Layer 5 of a small transformer language model trained on English Wikipedia (8 layers, counted from 0, width 128). Numbers have three digits each and are written without spaces.
A neuron's activation on a vector x is SiLU(gate . x) times (in . x), where the dot is the dot product.

Input weights of the MLP neurons that the questions are about. A number n stands for (n - 500) times 0.00046.
n2 gate: 374573508421404334480480492467312480761569452607525417363742382556438512387614329525552365521606640761532500599345528638444765642381229653185304320660508154256529443480668176637517533476590385492380731642560512300552438621627798350674275404512824557411199696504557611512541512434551460293626578464307468440428500468516577412612652384386644644521536483602414321581323415391432684457429
n19 gate: 642334472533549560442438705521547431393525370508581568537622504553440401239585320538390362436312574405537421657508696480438434550565562363492203270434208283730529450446573472492496797150609563248504496724685581618402213434602719316583848298595512596295347592607471349296454671769400521579512373359376398303554339133463595291401558619425373369740341698387437571537628492556566566436615
n34 gate: 456467482460645545394438245466428242380426468468492395471392463237598668504400651593450600447334634591525485500399261493442875489727639710475592547830588585714578548434310359573631467450396474573464650493297296478720425285554701273461470530595449423511478670464621601518526410394514276456464727442653410420493423500507555428638663583688558526604385257640470485493347665383576446591504
n56 gate: 272271492442437520417614380439377632630652345574463682468597488442496390455404396298652528586584284480345484362445572744611472532426508396747540512508588428277308284429356401353402432543552339875461476384504671368609532453718310418300552787287649252476445254618444418457697496465439770384500492267673680638429607535456417520378488680150480379383500566528420352683524520355688418367655
n77 gate: 472278383277603459607598304488554290455632793453447683639465584253260318467574259565457749377508461441500631357461460492591484416625078554465673307500728556560701657536479477588704400609452456354461616399244373452633573540457587406508395599326559568392532646528592559308556531396293476452461217706457441685686571570624444618382535339284115387690555504564310468392540325423524413485390
n82 gate: 584512504332520717246524356455422294345488364749565593623145544649345393762438420423578701672520696579523528618484592581385516393500520705629592547555664564388560400421686546504520412815552718449398428446531623480543443453375587315395404455603201552324614488634588531304584617385527544680566346623776379315223524430596552480606342429568845710625582673536355528452385444531331244629651
n118 gate: 577709579508468583605648354409358512243463346591686541243353614425583456508539716422338753338419640444662666736683399661689496819452677579639496564488338317399630247568454348811426467425336512492508427599432861386575455327583432512479626684552216695289432461348585448564422563395247516715257504810668516460492496579528677432552304344524560488529445567415467663383432625348596592430504
n130 gate: 668628585374576579438445448242374503283510626436208574403415552572418400597530545702405493461455425414507642667558409605344521663411510443490483466369559510434588504386561252680546493592620461800353545680469557353285500465462597339529521504510682682664490564700535541493325548507477274493621652490531626565700452353597434586589424479514455581743500752497479342465635497259250517354486
n156 gate: 518551368479543459464320272667432432496394403525418414711575566769552446696578489589654533429438460229554442455644427390420511602622402436399254493710386625694478504580368437307496416421415493656540544486587421249561296478586685673396493485420522331372420624605613647450485550641549500361245730478569460561525311572573686241572655644624514611415325489628341746723602639539579363584706
n165 gate: 413251584267581292474338600421598458673591711466376425526707417386597466602772578540453657584739675509787496681398504319345701552432612395534509466487786387595565587259612434319575283487697413341598660593415247413496307577424466727414334317564453244426577600808418466555395838483496254309383412521560402389749384275427491474632466411448377421771648442448378948695466612384547317714531
n172 gate: 428441344446225595391417559612378801457614438319539453328508377388522216487512797410541100448424413354624673659579530709676299669479576643421496350596614670483513725571400378513332386821470474467537508533262604521364513776305609513310581600479379788466333325492597450272704401854395416572430444563584090563596382426424416662567467575445554590534455657525410411568617630330562596581794
n176 gate: 490410676294447527447477473201369542370597526484623578553493440657480579637338349503631577332436602305533304551428584445351520527451547503431423533437517436651702376503528513330248621516487763566661400487744606295601432464529493421598409462450665534446384584602653595755456686674500547463409598673589434533394510588447473375543431464336431439578549310550446698577523557696415579373647
n179 gate: 634735561631597371379527429528378331645437365592544568480469437566399360617351417368600607476377446414473728677721666565613465559589657538678464376504413381239682583469496492461713302704508385578589457527473593472620592320446449443657647638547792401184313595636539585392286377356224445476599740390734442325457473431256363407547465554275384624325404256342142417591606484526539446695448
n187 gate: 474733637387529371581445343360504728527522362652470504600416362391644173412550362398420635439597529449649541549675504374596570522515352514445418430610504873362410474426665454530557355540462406496719574540449572373533715647569688638745522573397566425437287471452533675587653562468340448422468553869456361412548467438433589423515419606351405376353507258537316481819364245646610372422485
n193 gate: 395467561422330521429603454372219627281525529300367573446693631508757442358362542675516538379214417769410337624484408557321521759566387520446458529355563466416432479233522540450444222455585580637306345332446324547303394329463300241355500496537624500462388282537625340553394791662745525277281398612815302430654608619446554640330645500529327823377291400508627513190421492415471483476303
n211 gate: 525240404512536542610568279450470628559475568592496346447412479384275435319361668662428418109315403391472639529420676432342613622319203627669586593347627492574706652240445402520479385093504566561239431444448291471364338719560212386603619546541512307410399378524622540528414692445343594652512243654524488585379382776378427649383552371619500574719464234447413451516322561590528311461667
n214 gate: 353429467696310603380414395530530365500508447524581657542390576639376430629504420402488736341341714789696454577385320679641517575533346613677597376339312617609344391326785580642432596325707369541484529300455479390549390541275421573185546750844541345395525552537663307402706541665452462391358428662471557591579488369563159299640463619345755449238373496676669681496297671508467554217496
n251 gate: 487479533567576513420269603591601558286440575521726626712408564437600538566500376435546457474543429508567721583714355595547378657613424570328457374673692474603350642233443353475535359504272397411362364396235640268642409310525555522187620434530378654389610405660491253567642471364508636282438427538563676260242525458432576580706487294769949289379375575184302526300157313664366635528509
n261 gate: 444691586291416595537409604579313439553311334407440425463442533316534504724450630526457440561415395464676511643630722489397876482543463482515459595464581381496500362606611564581508407511440504544446522360613542366518560485569672515740600607182536544141493418358305381388474514425337390456668590793460572609504496525552265496598660653434358351500623553559187556707452677514493303500239
n292 gate: 677333544680573529386714599512513220508660392552529425675420619359471394416397282554584360546471585775424721567725533524528735529593635822677516411589533377295521587553280559623508459488376620667548398560484424686456325411436484365264479538309447591352650334569459371617496628547370308796651637394484424443476207845451520427573686770492589616276536530377446339561679341622448650492911
n315 gate: 428590644535593799371376428573340518264406320619412643647387366405250454367612598632574544630438454504616536493691453374328589558419460409390250514496569381533427471744623462680555511736453518643496388405518297384345584539429385344405682329693682424467525629546504592560478528441500777623559558511379550454378636415522568599774365656500291726526634664601394536424643460445635407369589
n2 in: 546515526455477749630435345430242455398496440313457359504462717651661553611716732238681721785249523652631546496405477444466592596542320586424310606443539608631717531515679400396236543707465566630580385523587445205462383458534362587435484480576420295388420318527415602530473553348585473581410500282222519561496554508535496436580348625338420484492556361357161601450615450781250409570516
n19 in: 610546265330421561420671458543688393470589421471539590500682458521483647457434530380616410604559392429434500491434538743513622411367386463163275241554322339564419423265776598256314347265654286425421741496333439735550358756363765526469700465412746683517136402630361388209483500500593660691488637437320396287341420546661538750425646475631496312389496517525376219606466466634279554395439
n34 in: 351430663458423412663596527496379390313133489542564480597207523469369473516644527571458598576304354681675449480332508811527600465477562371523617669192441492769476641574766758504520316477342236191515271394638440343500551481397469528508347468531535504484569613415551328691355523346620469391221461651531699377647364485519674408589396707566431330323538472461575441449523484590584673641520
n56 in: 636530555463533523496530549473535471385650386442741557418694662721504533481300515626372602238632371763566672584452237329642411365412425642526636408600470685782458447232508359519362508383375614396478515657589542511460530399106537500496598504623511474602615757426253375570383434406334489410376439541493312544452381298354526651426456559440227371561548442496629228339541451410548533557650
n77 in: 189704402478722466415364466508373474557376339460695587556372305273504489554348545508471538504500651352635429664529410587544485608599440547298496187541534395597786319422554651649393354700425462467401310391448546432727568541625385366539666535378459642627371219659668460291684631619375504429645462574419372636511493485369552607541611357429467145591412291440436515429607400561629537585439
n82 in: 685458463402561594332428562562488418728323444537496516649380485688520420587388473570515322409562542318448577500447446646599249523481412478383662678409531616427454492500381603404555612575667484287402190676545378481662843450338649670399500274447542539666416607625580715285465620526378358327388337714530248671367378549577447602728458844558470551601339726554473542423557466489640159603528
n118 in: 589532630480384413589656626492542302579561369492413508383460634643409685558649508339536145408642324660409597669786293433287524338432262543576484672468678272403206537363521492423450512721259725636560419690384396557583553540631335613542549784319272492532247320392245683381480587492438609423539365532528564392492291722431375289648328604459456443471662651520459508545359460807679556496401
n130 in: 590534561547637472486633576504607740663528601281578549325507410456659709610487500405324510521476575391456469412429375588246301528463500436340479415401490441389653636596532437534648517541385594740374555368524528339280525483337325625587361514473538399549517667192690537738598615513450403719466374648438561596500483534555531646428497432677398619668490525455608378562407534646255514249383
n156 in: 590555601540809748474493384383742507584638500598310242433380410580447426263727451663566357657713625596438433538489504475518408552390392449522676529408396642504391519478750593322447545547748406777452363297507489440442802404485544420598560588445331369321301310437493496675305584547589418601561568629574507496478370372448596397599313526496555436459569685772549332586504222439467584560687
n165 in: 766332735346276339626636550309650534366681500661735477633391242429731584812645477703571562492550405492500489739330523623462470565575592556636423364345392488446465523572476319469555303384457415743398481489466559512579469641534557512271361540432492404562302704530443617319446485703390607692511442584675233273698481665354416628496348409458640484702470599404318469615348515548560307423473
n172 in: 599741448432337702357265438588602681281533633384496295332335496532315378547468173533383326631380423297608812265496586768369512796613607416354483683764525550426425483516466259750592463456504758577358455669703399446367571590379672513504367585614569583496683429484393435657691420623307463517588525345480399472500602500377312630557630419566443358504500730517475446257267471781601463567226
n176 in: 357735496445504404198493447733791526519402518617630332414456391577335586496362651550445390415523445622529620738718327566537559451666406391408357382456504707387481337250353698388362364489671583481736451471533496318507553575607470446512617670388374293515474598660654714452557537540478425519631580582441441430478496552530578433563315426432581283576643329647447413639556313081474226461442
n179 in: 450620576275560540398283738619314379725287535514496554310441767410384324569332429641632525551536497472476571692451468321532581737389398524315361580490564639354525550563573432468384375642428557489329450403385326529479464584465373526355464705184486553784511421440443368486582389497568376511685590535612462591454574677390581517693476357479748482561514463596285329404546525497664343456478
n187 in: 751672582361572366447519620293401691284392541496473535275470581511661458259463481699436357314461485432331600520500562302664439381519538504807597310489446388458283330489134537389547319230345500607591688421519397442575527439538508931480477512664360670438549504530446594489391541504637446539384410783599466397534538440427504254504470409823458457356410417550348562488473443252591352496646
n193 in: 743325911416265403472492500646458268538557472440617471398584714460387496462305475650492322593681347395476541797363557313671597590500382540609352512569352471697318496488580697586220611356409376581589659352702781500640367350432435580590438610285375623438524599387398681327661328480807553484309483390638673488500728536627586407561241585475560558500560390340289665226374316441544629559458
n211 in: 378529522392464594376478271361466407296422450730598646441500504616530504489550719594457585500408384726540265760453448385526474316449731625576356515642577644452793682515637369496451533597507623500406555730595345533644769665157624470481385587511194463485434361544357316601511460518288478581382451562409413453595412561345544707668329489692427407489468534360675385408449471528449325447591
n214 in: 524548747784508612672607500488542524719512504221409640668595399547405272740527484471614756380366544460465500599441355433852576259330484414567464464353359411670476472372658574528484451492639516572655480587237289341808549672496412351403431591600599621358604523576613777437354583566450130516461708476731500771348396468448476429492524611431266720353330504710610658589568568384484484319422
n251 in: 504456682242616342649592293805634409202626741374413422681655146484533544604563671438460553587435656480528476657532743697560448540528234657257317488452459834557614496391676375411529557318586500576651310496588392708500599247623399492538545655235556447528476242384472528484435520449547253654429381424580496660653564452492516412540476404411516566336583601545439239553291334259532684616662
n261 in: 529546566434461372535475297558467528362668420407442475535789532444598761438459529406524418449396465542434706387741461344549387312563606572385396651486411489279325711422401613457395379493464378542661575545381274496507796609490405548448453408496430189607616551338507605573400420514442553578459259663655531479327443469266546507500342465393377493309497298318407736596285525367619528449318
n292 in: 435472688488727463392452355349625571368278516284603434420256597634607472397590338549598476467334437476476552467492121551392620548528468410306771540329569197653447589440396519408459419606370594827607359406576434403457451540697676873618459824552301573520679551842251370575447555690423440609508631516500358444500508362468444417420691496568595414390331629516423395890480669543611528611409
n315 in: 674592556440454780393576384527627436453589590376752676378432403338351420025418550531496345449407466371605788189542450571401550377583439507655597534466612338431504519634436370600602639357372628351424661560367441216621465565492821567625391421576340620454599511778650553458644481493522527647664438527458738561469642251550416481572321530577454496484353608616547345242542604459599553489252

Each question shows a token from some text and the vector x that enters the MLP there. A number n stands for (n - 500) times 0.015.

" the": 535458449435419469535501562560615281376603437499361408495573457514501450480749597578509391542451534497572516391619477600487555489550469484546554661485531786486396513459536528517536427508601480655431484526548540470555478501456404576939358302442477475472467658481487502413563356510468521508574577370399372452528464533545488704393479585573469667564512581400460631581603581577470476528691
The most active neuron and its activation: n156, at about 0.61

"ai": 507599652398694527508501428477615404500609450439480510552457425509425578582556486550547472427654556412790375427453384446567499678469459348453653501578359524473404568368377516327521460488426402524542553535567518404458657519595411548579418492579458324557294608406440487502398711380507294533593619519554553362691652387411489342450484676581377439560647563344335716355581623289481291515665
Which three neurons fire most, strongest first? n165, n156, n187

"its": 466344581383602581403448648636494476499543536628476438465576555411518552705638627404411604362410421405513440575476544478449575569467591541478611581520301433474448419617379338597665586571461574525534506659836423443486729454404498347628479491537772506603458605429568382454540619421418505460488461540411659415540541662487516420337475535416503412309552450500270579577375487473377647639471
Which three neurons fire most, strongest first? n261, n2, n214

"inning": 608571559477603515396471431690589516509400464583514515457484488458403596469620484601438555344496687428456390433558371449643675512362478362452464556438318462622406505532461414360410538433369633526447580481711596528451578595595210396518346259341498492538423557436572378414524531450531220327413483384424682405605420598658444558522479592576485424436715680544413638248667374488704587461556
The most active neuron and its activation: n156, at about 0.44

" to": 406420588418644496407442595375606563375490641596545544451700409456457501569322564515481440598380530534352516720552373263579603475513393485481601564511488602373542548413354523491579426589503399581508571505456527422432453429373479558728585421397454653552318443528556333407643391549606446723519409531313513582640409607438362652405472773596537569547427501493355526524429478574632561570716
The most active neuron and its activation: n211, at about 1.2

"i": 502582488436447509319559577417503289432530511512539487416493362680524593572273240426567526559308383442547537494366497640493399603508433535611591564574469538257581664629449443395606473490524542486338540447595379285602387520555567500420452326557388413454441584460531530571443425397500455699487651426621506402515729544496584551494404598556538451486373392344185585470627610449469545274558
The neuron with the highest activation: n179

"ow": 616646606410509692480534434366552366524456422651621435237341625453351498655499350541415523194420525450344339375341536480500478517479465458426514636531520371273535606542409578389540469658405455612530405306590642471506488463552388457614516374636610453566616466745570468385440428409525613495560613519309281472538430527563492479560479661592534499418536474611426634539595590383633487466435
The two highest activations, in order: n82, n179

"7": 535614646392619606478654371460412421314388550507613264775626470493534505544555529477413494550469319375160465442505398511647637323512509489496431592437481501333401416586509532487551408468531611560449455606560599481623551524446395439662416498509497450501454641543546605385451569609400439437494713420313483381356483326651494525341474423500344401539523382612416786356443506548495595538530
The neuron with the highest activation: n176

"2": 430592626399684590413693432553443451506417636619650421678655491629615596577555469566434446514587387333366642330577415582638558238530523585410451540420368551386410414474511481458464372400524625650458439448653627542561421578370403438683417483587524407541490588588427559308363431579482383408496606475253433485520422378671503581437417429436335348469574561621428653462588470594501682422443
The neuron with the highest activation: n176

" and": 533638442529517468627463642606518330378466453577379521513501519440515558425658331435527398609629518440547526625535373378229535427510444609545473672476402470331435473487433625460668396652314618540502535477647546449379527410491448386473290311551633688416651554481437436348439309455538356479385511362302588546370294418545498504509669594597522475570620524458434576494524620402690597691663
The neuron with the highest activation: n176

" of": 408517358531537481442541482469614430292526525540396398487530441428392545586557570523587605662405467357424535548628379597353617648651528567470569754465476558391454459392420605500557348442435488643302422437666575475430582395471360514653392441469560467598445600478473449437448383591536380655621465339505482506369406477462356743541474612495352614661653599362375593693645424482610516384743
The two highest activations, in order: n130, n292

"p": 483594596313462540350558634462508420323605546349478404518563474552373500604599600573502467194654568391527411523583530445435544571463408502468632575436202373436497602238272485521489471523558463336438454362572547572483455616614325401429519510573510279434327496542521353519540435309519383658605552472551466413477516470480475468498697690338429419484455387389418525745495544489566571489313
The neuron with the highest activation: n261

" were": 312582585543615479467561426475446339438699427529448539456598326401534432581532483452499660540306481585356513683574374606555468542493348318408616323551460514417439565527486502623570432527458702563537552571594621305586398521484505464663541417697335606582472531516642327407526477424450473586417419547484521567356442278497365456537425629465387628418536369539453382428631625374678641270703
The neuron with the highest activation: n214

" in": 502464405574430370545401403361694438367394484478608426557580477502492565566593446525481558639393401501384539642389310305518657456498382512524652748477568618419497578432371560462557435432311407514434551503633529299546414524399421438665527339582517549499422455567570436386652400365543605602537702386303518453546323572403511694585551522691339554525562669472431623615500583412573572349695
Which three neurons fire most, strongest first? n211, n34, n292

"ij": 282562695439500609575585430498543450463568532513504286543480549454347577479399548387405412488565381524621433559426414505739460549300450362647638635382551345504426431349509744485484373364588498537481573571788539506341571409694510578536398532515636444711548440524305339408556457551432474293526489581406504417709446594585469545463657396576480500437433550315447721444468548543462335462513
The neuron with the highest activation: n193

" ": 614546406547609454391529465561563368322588474702409525388572575530583542588386613513393430521379349513511463513500522623541529427424365521518518510540363631399404433548475432439378485479628574412325568560517615397610468606369434582795472375249459422478322452512533488450550449489343620507628591503397288355718506653429345572359584599601440578494431528467471619467510699602552530303482
Which three neurons fire most, strongest first? n211, n19, n172

"3": 529644561296714443361609452420359475461412598655540411672708304553547477490605464355499493504455323467354506493532399576697509309552417509549329478448423548427441435604553569459611439442380637566484453485687615509578455613411449528645514381551441489435462482537454678382543612463481331556448620495275495373477442353574451541328522387426370429348491582676416686328509553580549576451660
The neuron with the highest activation: n187

"er": 422426711345470570384483353532526361460491615449472452538503544464546579679516549572438569502603467554496516463294486425763500658669483501576653499329419431371278636447472386507242362454550579514382411630574546400565615605708358387547447508452653485570576687527461626509410478496377529509663584531433319512504539503489432480472623512505653450364559420509321298693550680544408715510540
The neuron with the highest activation: n292

" –": 564537462528564514406475517509643507486586623595500553516669512513560508648539503626481521555382511484449454463712290510524639520404435477521541572421458608490458479563212595444434477504476584582363605566606500382548400536469444500852523309539390524399368602562458534600555395542449502472536475381229450499682408470454405473390552733658558555468484439585483497485480672653582489364658
The neuron with the highest activation: n292

".": 568523550503523478441606522480487516461610500623422553508582621548590486570515539511582448566416539576472443545522462589410548482358497486444504616531484600513371422625403573472473487405620478536398536638636566407526319603419524589837582201415460491348339479629490615455615486446446626488637396381409332318687463583463489646258494633603411588465406418450572597469530717707459639494453
The neuron with the highest activation: n19

"k": 614465529437515592462299390637363496458511415561411468643495556271529515805362481550453652366559533453386342313475409507361575591471422388540726526404521539486362587451484689462617400655442525522415549525660620206581584550610454716657463608482454455615540605460656403495566563296478452511446637619445551504586563617511407381317567465486463643420556415426435504551555482466502439416580
The two highest activations, in order: n187, n34

"188": 387480557579393675468693497450535524370416332570370512461466389605378597471653488432396442511401277450199529504604377574602560570510424352521497680599436535367491297433382607476508365390666602464468381679390477468617413787374513488622471529635511444538488481721548458586473428627551448390539495581259587470513437463531583499401539549580438394450657437430446534508496583448509488225570
The neuron with the highest activation: n211

" who": 370537639562516383474679458327378472356450517663563562467402401414642508437545352438487426524440584542452524536637451493561564551545552483449668360512509529546518503515339532539652436570524456493433628590752624416578493292414488445624561309697466660545422548502556513436616443509506582454469356471313445452684362561383458535153607829466438528443504460552282465436581484616557450403494
The neuron with the highest activation: n187

" which": 412624492387618342488635459344459417417490394696569489548429367414622541493502432534454423533361585457392531438567540437405520524611478426375550413600345496576453538543401626461576498639494626417434676524607539371460439443417370398776508442438454587468417555726609455397683453579428548480509434534485481535615395465442482678123376710571408319457564391486378498492704504568544550519509
The neuron with the highest activation: n77

" T": 575509560234536376529388478431769391450444657514446445536447523440411558723512676476429439531537497448298228334334368509281524470406451505380498502506418435384409688406286521531758467518666606445424566567528585416545565515404433475564435552426500571505496507505701646560431243520390298555493584374363572432683688534502425652438460399464599514450449583510468504506561427462527458527598
The neuron with the highest activation: n130

" sign": 526498382365477507395714516341546358547272484727569356473653399652594454548503538381448499533502586642486494422560482586595663581378347344434511478473452374350648493642424529363550540564371600487388653518587557307516365574392425576534622462400405493425440596616533481648381426440489224634543552491694708539560606567407507542652478440579576591476468495460328638397574591442738601644588
The neuron with the highest activation: n179

",": 696636401568601564575343481378642453460577623606481421483525417459466627684642396500521662479533547466399391606669370312453475542510429582422540665511459667472473464619373585427507502546292609573386656534562553363480430511518434536648449429524458645466540603598429642521409371359606401460373316459430476509500277440373411387239445626588505397425567690675428659379580709556436500584563
The neuron with the highest activation: n156

" app": 373523636498546448492606474304530521398540548483356562598655432396563496313246598458596519604413467672556389413563366540492421655403399396557424536284488329357397512531398603475589416598490507610388634509486471506495322500463591475558604511522358585529493460480367407492505357299529291458557481476323398494485611643466239673468550333521353462368628581476220402296535563485580653451536
The most active neuron and its activation: n292, at about 0.74

" comm": 386606400513433653563674370437651334404638414609491453434640431423462625495414489493515446700499317539636475297386528443732344607392441283713682507390422442471342528532460500607616441531468530438468665696432549612566466574480377470450447519270544346524586632617640581409584476512527424635533477497413586408506382576526466616467566574389337521474444594326453496477578402549733611381561
The neuron with the highest activation: n56

"an": 554715511493481548620471330446537562535421564328297397534454506686526528592630583566562505427728501465596261535411390334615507560442336405482448526399419548494447577450472799443727450481555373590382476510785726520594454453521474407509411449619549501548367573419239442512559540594410440489595530691387619326519446243623553506469410601431463594470470605396463508381509655493457469510519
The neuron with the highest activation: n156

"ur": 455635506174707491537630332461543550471643491558385365374429546523395554572709496629452577404509437313510405437467401523445509640683375376586607530438417403317342601398447503366585412501654552536557534555532477357600624491565295480550437390482543431582313545512399649464484470409596472354600548302633566498453393221404512348585627625481408568498651607387385639605501549591418440572395
The most active neuron and its activation: n156, at about 2.7

" M": 517525577442555588470535594448649295476508598514445314442552608489580588820447515587419508589453492518413265328526410457673545438558436456584575467340461578600511429417474353519540350528723524534420568469520611377521455811379359430567429584663422563424480652490588436575487491407551463717452494358366555464712497674533470563423339490428617669461366577359425566565662543577505535454530
Which three neurons fire most, strongest first? n214, n130, n165

" all": 432487613427406595330580506383492349382440478618321537449638393554536586404596568498282433480654496375546406621493463619494523379449445448344554497477522471558469636467539452476662434458389475576448672527582657256611602593438332473564503419676548496511549536475640467463402522440399361482565543454525700553308302528617340498334519699598341604618539561492541584373549384436546489526911
The neuron with the highest activation: n130

" The": 495423533493468392539536541474549327427549502519370474500549470506423499529619475450521477475417469572572556384592554494439591468533541479385550505587496568552361480485487599536470445648626510543451525439439530419602428579356492447965357266470476637390402638597568523410719356462404468468467480496448424412599494527540430650253386572581485558535479518493461566498690650595393542563513
The neuron with the highest activation: n251

"V": 399654640438406577246616540524644531513466465545459441399509564496616562817385575572394586470506517564418397349622503444491645528487491594654543520522439568512346626618360617614494354511559376321551399396563667481406696758639494539530429442699408561584445580601494453459277532445471386522577409539288513544516530445474474675413441390554368503338338450535395489545421466623539361422577
Which three neurons fire most, strongest first? n187, n261, n251

"al": 475408455284361654491499424392424473336550527514467407544487431564696539627394494460439516387633482298520392445313538220340496474383522459595464543463440590507371552348402358387572377417426492514569479490662501605597579519546402347673371487582615466715491491502511587566449559407135424533642421635494538382553536390476455480450421437617401530453513531369272575682560381530632419666548
The two highest activations, in order: n165, n187

"un": 577494563325401477588498445486636550553507439412463357380627409551663452716653527586501347433702471498657251413541455414526559523654388425309636500390422540376547591420381563474465464530468475603555468436609764261503535497734445444487526481461530407672299586488345425395475382476418462413445354457555497334582442412518404589599383489378233489494574581450544706567486433574460488652453
The two highest activations, in order: n165, n261

" B": 539414547384624538414335632441608480474378524551296336243500546458427453726264529385556480604492537578420445464526482565615600379581387544446592444509454503455435522316293658513515354645731586483489664502430542369505617691451490366586450494553372569432621539586602482539537436659531373681574432462238511517779460500521380576285334511519481408504471474321475464475539623574538473564516
Which three neurons fire most, strongest first? n172, n77, n251

"up": 609468689472262556307377485583484553396412438551517450410498497529736536439255518364413651485408514352525459374573542534558564718631545438494458439489406397390459743509541566538541445555390842491403612560507661451560499558558510400625583416332417467594535361560457549482656564464328530491482568451413505456506605461429436642573484560735299504375639705504329610403615563618340506403658
The most active neuron and its activation: n172, at about 3.1

"ct": 207690477417383552396543319376508394306628360484451266651592530260456476642490539506446395502536427508651569356453477388375426555473444554489703674438420494631421540547433546517612517632520510475524553492508471344468556515527411311532546500714495705414634525541455521551626343679582421336442538426582422373485462549652434623532513592539510648557590502501416613297624603507569666327431
The neuron with the highest activation: n172